Layer 4 of a small transformer language model trained on English Wikipedia (10 layers, counted from 0, width 64). Numbers have three digits each and are written without spaces.
In attention head 0, each number of a token's query is one row of weights dot the token's vector x. The head spreads its attention over the tokens so far by the softmax of query dot key.

Query weights of the head. A number n stands for (n - 500) times 0.00099.
q0: 533528506619441582580390513601585501509446602616655577531465500411519538505513561537550403526532508532580566587490570474362439577570554483562482470498448581494489357517413488559448535470645477
q1: 552540465524505648617361581574516487462520563604668525477413508500557423466549425519379376539581473585512665453508663456506407521611588458497405420562369550504499454494499443417414613607572452
q2: 570695458580462554597393568634622501564625588703704484462421617470603490467589447504464313436541351496503635523395579566382443507555565402457340415566516680426456522492505512467399512417575465
q3: 544344573474409524419597505426493528556449526488427569592601554484235800475477637636623659491340521462634442595473428406529556772364525702566635512488552500521364428491539575410572253475422474
q4: 516522554335471505427731522467479565449653477390322559648570594409511494427378557531581538337372384465570452497356359487487737427608465572366557551399607420630368582515556567664675368492354500
q5: 586483576655485517656457275385606567743577700557502457611559386495493610397531707434583373428513236574470584542572623580581385591667448298361560487523435519426656567401519578581506662414499572
q6: 476325472435448585425600374404574584619558495569380465577652420509314549408399465508517663362311506558468459702468562618589645712571446526622581508495520262539606730332318559513501292428514522
q7: 427628585607295446385628400432545529412553371557429673461536467539427592638370340448503530507452450347605379615578260552309508503464309364458438686508644435500482479536409718591505326492468587
q8: 343484623563343626417503415369341593675489364496502592417451441733415415487576460481554380429520750499279311437828553716529285498555499511550623595414392302589434506401422632531349429573437631
q9: 405420495338446508498549583594290541259403365345555576410368491642532492572423512594424577505540626540412505441670352297526577537411520591653697444516404535606546435674388383355743569426483124
q10: 468685532493176629445331405376390607720636342433442465400527480588167564456308496413514614469520497402406404422638542622657373516609326534571613654336562547526450291479441735518229316570441461
q11: 290237479476450526493337475392455545351476525569464441570618502443331545444175437592426571458334419573698520516490342365432745503715567458524434550285589494716514590532444494540470443518665470
q12: 632539508505448553479623377420597445720588573526405498436541346520476612384595435359472542448503422612546525480508468467440495568675492432558485714582392640483330472325627699339343494768549503
q13: 638468684600410447519449708636463512628469522547554781377453574649680463461526499388570558472460540337465583384572444721273469577392535411618514513633434558128587426569615316523330495383469505
q14: 373379363628579571375629717478620397247215463347358373476711440615907408335715596491465535678433687459564514776473379082606262546289335552618608491298696448574586602720362606545733912592672635
q15: 543442588603527593480486519557490547532377466579408365799519530486484420350394459407453573256501318574348542384473547519603708619499576649361469302170518421406649468375525446451435621480485506
q16: 425411506669356541502333484601561509480386460558644559548453539314477507470672574477628336611449565505626527724557451433338424591424568478566479562502459581627453483481437474579449522528595463
q17: 414438500531441588459476518625570534468490500430564554607635559468506581433535540501646499473431483441673529565537463442392483494432500491553471481428549611573443434541488524527529429486561439
q18: 421384543542467495302458526519558533431541426406393626636618596430346600436432521565735680515402534424465361760446240524480511535520506583614517629427576436593425475562423599637604302437591443
q19: 515481480355485449457547459432481432510538433452415490538448443418393479567467509506538588501482564560473402550522470488638564555412430642507481539526428395488534596458444499489620531459491517
q20: 558537536570521431617418441356475682654433476443483449556574517364602367589627605360446471492477520534371392566375535648571437343513408447446482442493417440323594537610451432341297444366357573
q21: 471355551469726710664521552617512466474585596467614403526334509362620364534664465535420598470675560577331488498536540501561502577587527566400591366684526469546432609443427488414590517496439469
q22: 379540549515421453449490502575411683450312461673488610463662558571363655212503472396558663506436678436609328504602293645373406434407541447635469644466705631271516352460579620546445412370448598
q23: 403492531382371389245688446519311547478462386490347507634681455546375729543445497555610634453289483447589313574530414580515577609585339535538548630442622404510510621541354649530604357549403565
q24: 248472589303577674147523388441440428483524230449456430546489485523345729577408397684507588562836855399687248455618459368369612489653405641506590487426523349754403348237581973444465505483837262
q25: 586579500547432543377599518606602395516529446445537485605717630520317524537307469586559323239481428486618526359241352609468793445775760413380248657354457556411409436309685568586594340723482576
q26: 477453555311613638674547496311378544581323628477654514425369412446465426536587681402587641521513340430419736349621793472654412611400512519522672317441492412441446432713486500403418534413468405
q27: 411465602607500437699491443653381529505516428407373570489405688539555358485329695612498521363528506393491378526289479698567590714272508443456381386261529528435716384583616467641542439478257595
q28: 646336396446627620495655682456594351445611441295441268562555251652598489446628470606496312502428470585449626553476472230592381659702602564375468399476578619643489650359424422374718672636588648
q29: 488699573427557496598493538493414462715261565222667633420588383451563409436673396465437386732639491472476711508679562357516264571299529545581712495438506511623403521534407556311439541678449603
q30: 532544502466627664506618474232332508707582500412552403685460216446238518611499358664518431545472465674189521421698611504660388494722614458545621486613386506698661530487264438493535601703441495
q31: 503598563560451426518413440448613555582530703567554634405386480411613348357511441253475533327400370481492492383496546501662425487580221482507631502722508433563548396485482381654485486404300386

Each question shows a short text with each token's key, already scaled and adjusted for position as the last token sees it. A number n stands for (n - 500) times 0.0049.

Then comes the last token's vector x. A number n stands for (n - 500) times 0.011.

0 "|": 613501467617653457621587508518510519503491505480450608550513442415502659497492495452520510503502
1 " ": 761421395532727457512584520530493476488520504486516578563509433486519619488490454501508507488496
2 "2": 522364345537639462551627511542489465513530508480589520523538494478529656496485467501485507478482
3 "5": 309343350526645455550628510531499471487491509464568476516556491475524616502476460512488513486488
4 ",": 220395348611645495534612501501496484496503503474493420517630505466487695493508506502522516491491
5 "2": 415477364531618458535638514525507467490501511458414369463543512484529630497476460506482516472482
x: 394398545483483421399554496375531546494513569448515391522658334453404480490442547610837600645428573461617506677577471460450519730568410645589535450428294440603427493434463584566636426424460520
Which token does the last token look at most, and with what share of its attention? 0 "|", with about 50%

0 " un": 667506451613643482586580516513504509479493503493417585616464465505505598501484494504481510501495
1 "se": 725398349595590502545607513495521482482516508478511572592539506483488585488482510526485523504478
2 "at": 584392332555593485550627515503508504490502503485602550519515511516508649500484501503484526497463
3 " the": 390398342595572481579660508514509508506485505470587500528583482459499669502494513479505511501502
4 " inc": 202409334576623482587585508523509488483490509518505424504596493515496642504487489500502522480479
5 "umbent": 345456329557584488568627511489511483503510505479432378492629508463507692497500488497488519501482
x: 573445559601478466587337408465443529434522629431344615694611585398474468453367549312793619509476376559526446577569352557521594573521530433470175588416509537459446452416449562530426287503332568
Which token does the last token look at most, and with what share of its attention? 1 "se", with about 30%

0 " |": 642488498613639485547617507498504490497497499488431598576522465482522630501488493479481495484495
1 " ": 734430417541678465490587520514499474487520503493508555556530439512518607492482457499492505477497
2 "1": 560380408542633461496614522536496477511528505512577509517531476515539615493484455498487497456496
3 "2": 352375369524620467526624509522502472491500508471565469522560488499525608503477460500478506473493
4 ":": 278396361613611481548612498488513493508507499498517430511547501503513660499492495480506498479488
5 "3": 407481370513613467524630514505502472493502507478427394472574498492518643500477466501482511473486
x: 406416496479537500528605538508412561633418467399482458546579360445388719505364553656809567504252548438665514585621484444482459790507483563658551538462487508635531428510501624497558385535473667
Which two tokens does the last token look at most, in order? 4 ":", 0 " |"

0 " g": 698526419605628483634610517522512507497492509475402619589483450508478680494481471473514544487492
1 "ained": 781407383634641507588639520527523517474489508477496625579573503468480711495490494504482506497485
2 " only": 648327373634622522606600507542511501465496512491582553524661482462467702499478490532492520506476
3 " one": 304333330579653502608643510538512510491498507480596473515634490455493704496484509513493516483469
4 " seat": 177378297581610491602632515502514503476504510482503434493643510459495743496476480499483522497484
5 " to": 294441286568633528576649503454503513506498502485404372478654521471492723508514496496484500477520
x: 642577910459432602511525515432578545724500472413428473505667450666378392574389412390652522485508580452538394446564541529364513475637463512391414748447454468506471421429531404550410484464471415
To which token does the last token give the most attention? 5 " to"

0 "-": 699490423561730466637640509550513494486496506462409661618399429479534652501475474457506516510453
1 " |": 861390423640747476577688508498509486503496498488509617613551458467552714503484491465467487471490
2 " S": 643314274585679476637640554476493482524513506535631552582587438510497658494472499491503522493485
3 "ets": 319326281583654471624639528492522513460515509493605511519643503456450765493478484506500522508456
4 " |\n": 201367158633717487582657512523507501473494505496501380561556498490560747500498448520481482502477
5 "|": 340470353566777464631618510522524518494487508475429351485656475383535731500479476428509509491494
x: 360469482370537534504526308504548805511470512483509540445559667456622464463439479495747564502500549521630548439523550728439585326529474532507672661566434480436307460464521538378500389453475421
To which token does the last token give the most attention? 1 " |"

0 ".": 707545452622692462540670506529511486510514504488397642595409480509519740494500516496505515471516
1 " ": 853399365566747449500647530514511470480522507491502603579488428518523660488478443499489518466493
2 "2": 607328320573652449531685520524504452513544511497610524532542486498540696495476452496470513442481
3 "3": 280309294538667453542682519518506464479503513470594455526587478490528637503463439509471518464479
4 " |": 154381268603726486580658509480514484497494500482511387528623505464543685501483482471466496470484
5 " Los": 342441136578643430474645514479518488476476504472398383470658492515510697508483467505486526502487
x: 457581477407318382397243460553375565577489401285442510395489622341452328548459525509422503521114617526492382503406300432646549372540545498557743486398568452514547503357454525483438415442463529
To which token does the last token give the most attention? 4 " |"

0 " |\n": 726475505645716493573652512536505500471498505493413676655488447498536716500494444522477490500474
1 "|": 776390432653757454640613507537516519495488507475507630563580419393516702500484475437513507499496
2 " ": 655339312545841448513601523545489466481528504483619538569540420478528649485486431500504505482494
3 "1": 233308312576720434557652527576488477519531510497581435488520495472550699485485447503502510456485
4 "st": 138362319593641477609652504558507517474484511446479428466557502498515775498466503490502562520454
5 " person": 309457142561671482578612509524501515469509507487384354460688515475508773497493489525492527545497
x: 531573470415502451543331573417622473346605317410289488660458558408564353530520535300517515432520438294373248466517413568563702678565452517535531664420370428277497526648511493600534551385438574
Which token does the last token look at most, and with what share of its attention? 5 " person", with about 60%

0 " Roy": 692531428646668469538590518486509498487511504484406654605521487498519680497486441509475522495484
1 " J": 830404376643601491581631515454512472514494505486491631618524478498499639500496496515526506521467
2 "en": 591338347611618447560611514509523503455473510464593582548570525462513678501478471518483522510486
3 "k": 316360266612626452576638514493520484480487508461590501515549507474503677492474498499494535505462
4 "ins": 228349336582559471615598521500518512468529510481502427477651532466484692493474460520496521508462
5 ".\n\n": 317439194580699488578636512490502491500511498506414394497576526497545755496502501512506488489491
x: 598420499538287554465553429519559597619600594457589507612546483606566578415484547263513770547483545372407341533433184629589363569535486563523462452580471318320589485629571399424431415538340613
To which token does the last token give the most attention? 5 ".\n\n"

0 " ": 718469428578762451498649530520507467476536505499388642604503403509527649487480437504488511467487
1 " |": 877384419658735482566681510498510487495499499486506625619563459477541699504482485475466490475490
2 " Sub": 648372352606672484560672521521523488459474505511631568595601468549489701510485438520499464519450
3 "ject": 328343222619637447582647505485516515458480512463605517539614500462492788501480496498490528515476
4 " |\n": 201363160634713493586652516517506498475494505498500379559577494492549750502495445520485481506474
5 "|": 339457361583767465626613511528520522494485508470426341485657481388537737501482481431513512499498
x: 329445488385522525514561310487528799529487527469508544476564675454636458441460458496732544491548550543616532436518565706443603328513431539504667666561437485411308475468525548404489371455480411
To which token does the last token give the most attention? 1 " |"

0 " The": 725522463695647468620721516543515512496484507480366636628538441442493716502495513476508514508504
1 " attempt": 962418402699666502640621515490507483459483509464502636622595476479477710497478507504489525522460
2 " however": 673341286621706489636671534536507510472500509484638599548613498447498704496486491537494538498473
3 " fail": 276349179628678514587657516474500499465487505473648492589682496522476712505479509518478514507468
4 "ed": 082352318619638496612636513548524530444470513461487378493635554484501721504478496512490522464462
5 ",": 246451277640692509542671500475508460480513505464372314503698519463488731492507494507510531467458
x: 558521793505180532466580466473454462356650474382473541563575553494649685553593489484918499526431367309526433435398507474514518453498533494398398457524548541494430539482567619551505563568413457
To which token does the last token give the most attention? 2 " however"

0 "|": 645501458649695444655611510523513524503489507475436639563517426391502703496489494439525513504503
1 " ": 833399366541790445516607525538490470485526505483521600581512415483524652485487441501510509485494
2 "1": 540314326574701440556645525570488479518528509496616534515503486479543683486487454503502508460487
3 ",": 288324333667685491546646501504494480495502504468604479548633497456481746491512511503530520493488
4 "2": 192374309539661445542675516540506456490505514451472369477546506477541666497469448506476518463476
5 " |": 302466272580735489583653507491511486501494499478400348496624521455553689501486483469469494473484
x: 499536545473469608529538462428537858447512501529471467534565655469481629424448437524841545463487544432444453728521362622487541283529448439483499477482482504549453397507489560454474407504508464
To which token does the last token give the most attention? 0 "|"

0 " in": 729515508676747483573728491477509492484479503489386651602512437507448760503509478503494493523492
1 " rank": 874406355682603515620659505530509516485503509483500649609573496474490859493500508495492511503460
2 "ing": 678323345627669482626655508534523523456477512479625592538592502482473776500478477513503522487455
3 " —": 341292242652704487616665518535517507508548507484628454542576471478493723490499475496499498461463
4 " =": 101321276629766474587642516535501530472496503508514384510610486458524779509493500493494515495487
5 " Not": 323448103566597484584648522485500515472488506489392364435742515486485748511489484512450530496476
x: 268464523507451607450435541397519459595472511312509624450386500533488484488363556367568437400298456586536224494453394409578589489433458385485526817525570443493467638596576619305392417407592443
To which token does the last token give the most attention? 4 " ="

0 ";": 614516488626617481554614508502507502499503499497426622589504464472522647501490485489499511497495
1 " Los": 730452378612592457483610509487512492484483503480517581610550472524510627506488479502491517502493
2 " Angeles": 631409354591618457524615518514510498481500503478573567573560485484511651498491476504498511510501
3 ",": 382367376628624492501606493490501483494503501470577470549619490479498670498507497493509509478493
4 " CA": 320409275586607486562595527495511484503513509499515418494558496458508677494491489503495517504487
5 " (": 361461245552669500552613508497501483487499503478434416497567501485522664499491478502487496482496
x: 511375473471388657513452537564293433676549435640497583428471490477319829577583472450586699569498496522401474538512461778559494575504467470514554403507507511443413505470613692586432202366511551
To which token does the last token give the most attention? 0 ";"

0 "it": 753524344607582487581651507508505518493473506470435637566465523499495708502482519517486526516466
1 "ial": 841395379606592471576653518524518511477483511475506631559534495486491714504483516492494527514487
2 " Re": 709357288640667504572561526469508476478501503525594535623647473501494605503478467492498500534486
3 "view": 347339313602645475551617515504509500471510510484597493508579504467473776492492506498493534515474
4 "s": 201355357557601488643611509495512497469487511482495411488611532463488725504487490518511506516450
5 " of": 292439297551612487541674503461511511470467504451402378497612512501490743513506485486490519510500
x: 668580659487310547436567529512278567655572580228539575516427432644534605441488522514690452507418568462533454427539472559433582414496438414405562850554426613513538403389552545503392471515497526
Which token does the last token look at most, and with what share of its attention? 3 "view", with about 40%

0 "|": 652501456656705442662616510524514525503488507473433645566518422386502713496489494436526513504503
1 " September": 720447287682737488544627524497491466498498502505530540536650463405480749477468490483531515547469
2 " ": 641344311540820439530605523525496464488522505493619559555499442463537649487490437501502519475476
3 "1": 257312300583738436564633525541496476518523507507585465497500506460562666486490451504494518450469
4 "3": 156339275529696448570669514515499462484492511456476391490562513456540658501472451509473528471469
5 " |": 276466276583740496586657507473515481497492500478397342493640522441551665500485485465467497467470
x: 548538545468514615543562446463472832462500613555408493553566665466546681415438449515851543461442558436465428697490362581509508303540505396452496498488516485572476414522506579482455426498485406
To which token does the last token give the most attention? 2 " "

0 "|": 658502454663713439669621511525514526504488507472430651569519419381502722496488493434527514504503
1 " ": 863390354545816440517617527541490467483529505481523609588513407481527666483486436502511510484494
2 "2": 531311284552694447572678515559485451519542511472624528532552492469540718494479454501480509470475
3 "nd": 286343304606627493630657511539510522478478508458595480487597497493485768500470493490494550514422
4 " person": 124372130594671480585618507518501513471507507487495395511672507474506773497492490524493528545493
5 " pl": 248420307610698507624554506523518515474470507529411454493702471496460685496462548466560548565536
x: 606538482430524369465548388702545514461563092359431414576549558397519445569500554614442591508548535477488620363568542741573562450484566442365453503363431309454544461612528595671552481575270411
To which token does the last token give the most attention? 4 " person"

0 "ru": 778473385615650468566647526514521467481504509478404644604527491508506649495469498492477518481482
1 "iting": 813404393628636496598658509528522538468491509476507648561537509484475743497497502517493515498474
2 " class": 656364294644624483585612510545508507477507509476610580565569490482512790505480475498476499522494
3 " with": 362330315628656507608679504490510504481479506463614501566579502493478738506500499501485509501494
4 " ": 136389298555768467521632522513505472473528508479518391503533469497520661488484444502493516469480
5 "1": 319476355569687457522662527539505479503532511502397328460566509484545701491482451503488510450484
x: 455415633274461546524616449508426483534615388492387518481592371471605681462450449472786660428457686376383588565513642529415328712433491628650465649453541474612544577471427464456564555455590547
Which two tokens does the last token look at most, in order? 2 " class", 3 " with"

0 ",": 667479499656630496512641497486508475491510504476419632577516472479496668496505488503503509475475
1 "4": 760398389553613458528645513519505466492507511473527599557544474494534620501470455503478510460485
2 " |": 633369383603677487559636508487511486496496500482587531567562482478532641501485482475470495474489
3 " K": 361381270610616505570632526508512488510504504501579492522553487495497692492481514495512517508483
4 "w": 248397346598603471567597504491514460486514508499492442480598482473477687490482536501493535531471
5 "-": 360457302567696475594596509536507491482495504462420392474531488484524638502477470474503509508475
x: 427674430548495440434658352495376618462542438566521611313414554502470693539485585611627445587578797373576481522454483621536536706471523463631522647489457404414343378437592648411524425543466448
Which token does the last token look at most, and with what share of its attention? 2 " |", with about 40%

0 " |": 694484498654690479564660510497506486496496499484406634605530452475530679502484491471474493479494
1 " ": 821405386556744452486618527519498464482527504491511575577541417516525647489475441498490507468495
2 " |": 661349366625708486557656509501507487496497499486603545588583474479538683503485487477472491480492
3 " ": 341380309538769454481614527520498464483529504493601456532562445510525653490475440498489505468495
4 "5": 175408302496694449514653514515492452496519508490481400497611485480542662501463456505471503453494
5 "6": 357461305499669447527653513513503456483491510460395351479597493498533639504463438509476509468489
x: 409475509465502377531545514459491628491534412401560314578595324449417539549370508591878486518318519428598538616515544513609591781500487617574552455559418377587420429450435393526618414551498539
Which token does the last token look at most, and with what share of its attention? 2 " |", with about 90%

0 "0": 701472409571593468531664506507504485482498508476441618553542471504502606500473458510471512447478
1 "–": 747442338613647483540596508495509489480502504485512592578507457475513651498474463487499508480478
2 "2": 570374348553604452540655521520507467504522509484582527517499495493530630493477468498484523464473
3 "7": 353346354542631445535630511503510466489488508468576479525540490480536595502473455502486521468486
4 " |": 233409322583671483558629508481514487492492500479509416521586505477531628501485481477474502472486
5 " ": 347488338525717459497604521513504470479513505481420395476556482505513624493479445498487511473492
x: 453529608416313430444498630552222692495508482571505577550529553476445413564459604486756565429271626360497338477512684630464567581419529551610555254463490383502565397589501514467432471280492484
Which two tokens does the last token look at most, in order? 1 "–", 2 "2"

0 "5": 809466385586664447542712524493512453480501514437407676625543448498526610496458423503467532448485
1 "7": 881360320584676441538700526501514448484502515436537639601559453492532622494458420500473530452486
2 "),": 712296334709646500545688507482522483479530503454620575625594474496497740497505480516491497481446
3 " in": 313334343640762473564742487465511492484471502473620483572629476527453812506511476507489484517502
4 " which": 029324268623714473557696506525501484485504506491515433516648489488516774501499473537497515502467
5 " he": 279426171559686543619674523543496467516529498478369339453689515512528714500502504512474520519467
x: 457553533427713494427470408212594542371607495394471597562459513504461648524423526591625594527435548365560486426482555340655542474663395593360307515483654458269496594563571418582437312446473577
Which two tokens does the last token look at most, in order? 4 " which", 3 " in"

0 " |": 643488498614641484548618507498505490497497499488430599577522464482522632501488493479480495484495
1 " ": 737429416541680465490587520514499473486520503493508555557530439512519609492481456499492505477496
2 "1": 561378407543634460496615522536496476511528505512577509517531476515539616493484455498487497455496
3 "1": 343369370527624463515626511523502480491497508477565470521554488503527599502478455499479505468499
4 ":": 276394359616612482547614496486513492509506499497519430513549500505512657499492494479505497479488
5 "3": 407481367512613467522632514505502471492502508477426394471576497493517644500477465501481511472486
x: 401424499472546499544602539509413557633406459388481461542568365446388726518371555653799569498243552423662528581629481444488466785511490565660553533455486501642529434509500626501544386521460671
To which token does the last token give the most attention? 4 ":"

0 "b": 725517375573571487580632511508509487485483509457430614573463498521491628497475504501491534518453
1 "ject": 767453363612606466578623505483514508474489510471508607580521493473493708498488504501494524506478
2 " |\n": 595350348610677494558612510527504500480496504494583543602524479502534681500495459518485489503481
3 "|": 395354390597711473604585505527513519495489506478569475524590464421521676501489486454511508503497
4 " ": 216413311528776465517579518534491473485523503484503412504535467475517617488491451496503502485495
5 "2": 435494359515645462551632510544488462514532509479410369453555517468537682496485463501484507477480
x: 414365655355562601415577390366560561467425453455443547517513341538593365582533601442677683625648632415604471744617405431472326627491392582496480518501360421508462475500517676501482448437558622
Which token does the last token look at most, and with what share of its attention? 2 " |\n", with about 40%

0 "0": 760464383592621459540711508509506481477497510469424653569555463505502637501465446513463515431471
1 " |": 846394418650716479576672512488511483493495499482508614607561464469534687501483482470471496473488
2 " ": 653356318557761446496636529514501459478523505485613524564555428509522659490474437497489511465493
3 "2": 291351310541681453523677523539495449511545509493588430517589479504544699497473444493467501449481
4 "0": 164394344520705469531665503515498484498513506517487357470639479481528644503461460499455490421473
5 ",": 297460293608678493520648501491499469490504502472391346501733503479483752496500496496513511473485
x: 489548824524147475464698456494554535465520399348515569539554505386578613609536457540876472499385354345517463473377474475472529466467541529432480461588609547461395462528593563534545519620402566
Which token does the last token look at most, and with what share of its attention? 1 " |", with about 60%

0 " in": 714514507665730484568712492478509493486480503489394641595511441507451743503509480502494494522492
1 " the": 878441371663588469609730510527513513511480508461500613592558461446493724504491519469509514504506
2 " popular": 685329327623659471556667508511516518454486510475634574565589488476505743501494501518488525506495
3 " v": 328329361660718472585629513525505492487490510504649501527563456511533687504487489505511547479495
4 "ote": 135348288571678494601652532508521514475521505531511406494663512476461775491491512512492513512480
5 ",": 275447316625675509525665497488507468485516505472388323503696513468481753494515493509512517477466
x: 522527819523199530507615454499466405367583497391463575521546565552654697564618446498902519471456352305524466431387533490479547475535518560436425553547589576475417546497569581546540493578426527
To which token does the last token give the most attention? 0 " in"

0 ":": 621509483638616480548654493486515494516510499500418631580462465506508696499495495474507494472492
1 "3": 761402391568623463523662514517500468494506509475529597560572464502517665501477458502477508468486
2 "0": 566339360558635468518660505516505481488494509475598534528569475505513638503478461504470508458488
3 " a": 370373346596649506601632509542516507500475503482583449550603486476483682503495538487501477508503
4 ".": 221389335609679468523634502525503485514518501497501458510534512500517736493503509493510507468518
5 "m": 391451407553576493587613493487514477493478512487407369454593515482507721499481508480486532495486
x: 490582559593732618543464416638651463303494473385521379581634503470257587602499538491547658513501727570482426429490353421519854397392554674570478545419556608631456523542516539468556354533497500
To which token does the last token give the most attention? 3 " a"

0 ".": 664535462597652470532634505523509489508511503491419612575428484507515690495500513497504512477513
1 " |": 769414436614669484561636507489510491498493500487503591586534473472532643502487492474473494479494
2 " Stan": 623385334601654455511606521479498485494504501511589577583569493495505656502489472504478508510501
3 "ford": 401366314597632453558595519518515507490505507489578505522584503443510685492485480500495536503507
4 " |": 224407314575687488555626505495508490498496499484509417530598504473539656502488487480473493477493
5 " ": 338493333516736458487599523516499471484523504488420402477557480503520637491479449497490507471498
x: 427496661374322446453497625570292719471524458587489599580492530478452380608440570438737617444291662352472380491486674590441504586389487551569595260512535408494586421575516491441437468295497498
Which two tokens does the last token look at most, in order? 3 "ford", 2 " Stan"

0 " class": 743526405675635480586627513550509507475508509479395654618520472484508807505476471498472498525493
1 " into": 864382438697660503575704497462514502474478505479500647604571472490462736506501496503484508515499
2 " two": 674318300607695505590695504530515487480490509457612569605623466445507719499492484515491514506487
3 " se": 349330160642652496576616500475518496495513502503638503600671494538503657506483522493476512525530
4 "ctions": 153348276558624494608645513484518511453503512467514422499693511461477779501489467518493518513448
5 ",": 260449282628674513523671499480509474480512505469389323504712509467479747496512497500512519473478
x: 550537826520221483503604467512506441419580432341479560524590586516643703593643447519902549501400350343529493409361545503490531487513504562403443564534573574480429530467557550534521511567407480
Which two tokens does the last token look at most, in order? 1 " into", 2 " two"

0 "5": 712477422559612464529645516495508468486501510457436621586529464499518575498471447502477522465490
1 ":": 762419422636625483555647496485517491509509500495494613575478477508509671498491487477501502471489
2 "0": 575350346559630470519663506512506482491498508480592532533563476501513642501478465502470509455489
3 "0": 315361333543620467516671505510505485487496508476571459508575483503511649502477464505471510454489
4 " p": 163409338558587475603565506472499506491479504456517482503593480541476695510479491467516519497493
5 ".": 347432334603656464523636504521506486509512503487418406479545520496519727494499507494506514471515
x: 208414629617141499462510476568582562488475405427500445431585525422493675456398503617348804376446663239527580546479502525441551561513397419475479503378463502588534436514570519558400485451337481
To which token does the last token give the most attention? 2 "0"

0 " bel": 751499457641649495572644493511502483496498502486418591565516465487517651497499523480504513467478
1 "ong": 748447363575608472544654507528517503461490509467539590551490501472498681495493503517492519509478
2 "ing": 593379388579617486591623508530519516467486510472590557519543507484481687497487482512501518489465
3 " to": 352356331605625514591641501467507509498493504477587491525556514459490682504516497500490505484497
4 " a": 231419325579643509602631508543518504495475504476509397523598496475486668502493537489501482509499
5 " cer": 332411316597606489555581502526509501512496500506414379490629508535491714507503498524483492515507
x: 520516669639392476279438471382430462622402436511447459391517493578343276400447449505389638247648583375496326479421417499471792514583573448475469542464471380513442555546450505488573277693475612
To which token does the last token give the most attention? 5 " cer"

0 "|": 642501459646691446652608509523513523503489507475437635562517427393502699496490494440525512504503
1 " ": 826401369540784446515605524537491470485526505483520598579511417483524649485488442501510509485495
2 " |": 660335367627727484571662508511507491497496499481608556590565478465542685502489489478476492483493
3 " E": 359313211553687506563592532438498456521511506539606452545590456449484628503480506484501496528489
4 "c": 082375354559606454578654497492504478492465509453469440476598513509497698504471521503501549500474
5 "ology": 336421318536629486605645513529512517479500508460409373461628515472484815494499487504505505537472
x: 520485414514561462441562365439550457377461618430477706429580439544460381390608563399608574436581373482528507590455157681455732653512377591463581658441583515299442363542450392609580439513463595
Which token does the last token look at most, and with what share of its attention? 2 " |", with about 70%

0 "1": 673477426575607459541613515509507477492505510491439628563518467487515578495477445495480520461483
1 " |": 752416443609663486555619504487508487496494499487506582578548470478526624502488484474475494477488
2 " ": 617391373539698462495597519513501471484517504488582517546537446509517610493480451496489507472495
3 "2": 349390368529633465517629515531496462508534507497564448510564485504533646498479457495475500462485
4 ".": 235388347604655470522613504530504486507512502492505451511528510505517693497498508496504505479513
5 "9": 388475344522623458525624516501506470496495508474417380470547505484536612501471467497481513460491
x: 398372571456457405455508549452564565559550510483572368610678321413341554480321524624726587582225638493533459638496505419439569773478444590558581405516439521641482469374440575481547425556404385
To which token does the last token give the most attention? 1 " |"

0 "==": 706497472619681469573668510527515502497489505488405647618524446486498788501505493479501500498484
1 "S": 774358333630650488629602535491513488484495513487508636558533449427468690491487488506525525529466
2 "ched": 619344404678680514592597505527501524474495510493625548541705475509463758501482512513494503486487
3 "ule": 344327264610643501609624524510521507470509510484593490511618513448478746494480485492489517511467
4 "==\n\n": 205369204605684515599663509512503505503511500501498399540570500495548795495503500503516501494471
5 "|": 346465359555747479632606510499520519495491508481419354481648488394538711502478480444502517483482
x: 390439464324533602492500278500516756463486537488493477466593655453625584434410466473741559491478563567651524409545532697429593361533461523485647663589483432410320514424560568405493392483494388
To which token does the last token give the most attention? 4 "==\n\n"

0 " ": 702471433572743455498638528518506470478533505500396632597502410508525639488481441504489510470488
1 " |": 850393425646718483561668509499509488495499499487506616610559462479538684503484486477469490477491
2 " ": 664364329553778452480621527520498463482533504495609519562560427513528657489473438498487504465495
3 " |": 336337299615728485557664509500508487496498499486611465569613486478544701504484485476469489477491
4 " ": 155418282534794450483623529520499463480530504492508401503573460506525664490473437499487507465495
5 "0": 343512349485717481508661506514494492497524506546402337461657488475537671505463490508455481423493
x: 402371629346604598486636526396540634486515305450448484652449391438362475615553548489643553417315558436656489642434546485397286704449646592571533550597631540604505513413460347394655453535462467
Which two tokens does the last token look at most, in order? 3 " |", 1 " |"

0 "est": 699493386625592480546640503512514492478477509477427619564526491499497686503467482508485532502454
1 " Camp": 803421411650641465520586519499517488480499507478516626587557479499500636498485428502490527501483
2 "aign": 663365323610622475571612515490516500462490511488585553563577494449492657495487480503487528508478
3 " Ag": 288375308630621485556655509514502477522503505499602474549568488542496671501485495485509520500491
4 "ain": 244375276598587478551609512514518496472500509473495417483590532480486706493488482509469528502486
5 "st": 375447387580596483590621503533508505485492508471408391451558512500518723499473500493495544511447
x: 566574500570694620303559222553407459363458409583528620576488537483473665511600473568579476631358671431607386417494228395506597530380515436640548550438434439554550474610547615623571591683587673
To which token does the last token give the most attention? 2 "aign"

0 " class": 702522420646613483572606511541508506479506508483412628599517477487506756504480476498477499521494
1 " system": 781429401642618491607587509519510508460496510503509632578572481444482739503487502506503526539489
2 " was": 645373335615663509606621511468489501502495497500603541599633499481484660508495495502481493465460
3 " comp": 262408251554665510567630502514495487496471503487602496547598477562540639516470490509487478504462
4 "osed": 190390322567600516597633501514510510471484508469501397502660519481480729499486493503492513483459
5 " by": 288438233591623496589663509461509502488494504479404386501620505495506688507496482494497520495497
x: 512544502471441462488436466450493550674572492337426602640628475721488698551509487459732414454433500414463523408537397584599501518588423436502334781471349547437535332379510521429361586575352457
To which token does the last token give the most attention? 5 " by"

0 " who": 701518447616633495601616512528502480510506503469408632598522484479516627497499486532497512486468
1 " had": 789426439626670518620609502484502499494485502480490604599585484468486666505494497513487507489468
2 " won": 652355378615612513587637517497510513476494505490596556562585499488493709503499512502481498488474
3 " every": 355361402609621531586629499524504502483466499518599494540685487459485675511497539495506494505495
4 " previous": 186379352562605496578638511527510510467488510457507411498628491465505668505484498497490532501484
5 " election": 318450331534622498580636510471514497468510507467422403484648513457494736496489477488484517510476
x: 561518395505581542499488374515512578406570683364332477707664616516465412517417593290746612477357290496633625585516389610593547697411492428377500627512581469412515459542549584634547418396521471
Which two tokens does the last token look at most, in order? 1 " had", 2 " won"

0 " the": 687515446655574469602705511523511509509484507467400612589526463453488697502493515474509513500502
1 " object": 847431364631631476546643505499506502458491511476522595597563483485498755500487497508482521501484
2 " suff": 649359329584709538561575508543506516475485503463635508571547469555519683508485507515482511494467
3 "ix": 327318286601608474576652513497517478477498510466611487532570511496499644496473488518479522489475
4 ".": 156358319635681474543652507532509485503518505484508432507523517494521750493500511499507514470502
5 " B": 285446262561596521618633535482512477498498507485401352464575501488512681498474493487497530520464
x: 672501544417673529487575436587296660504669261487533396484774470544421506483307541563425578574361552462462421431430193418565549474356402527464387472528622579591421634605503550465505441493437513
To which token does the last token give the most attention? 4 "."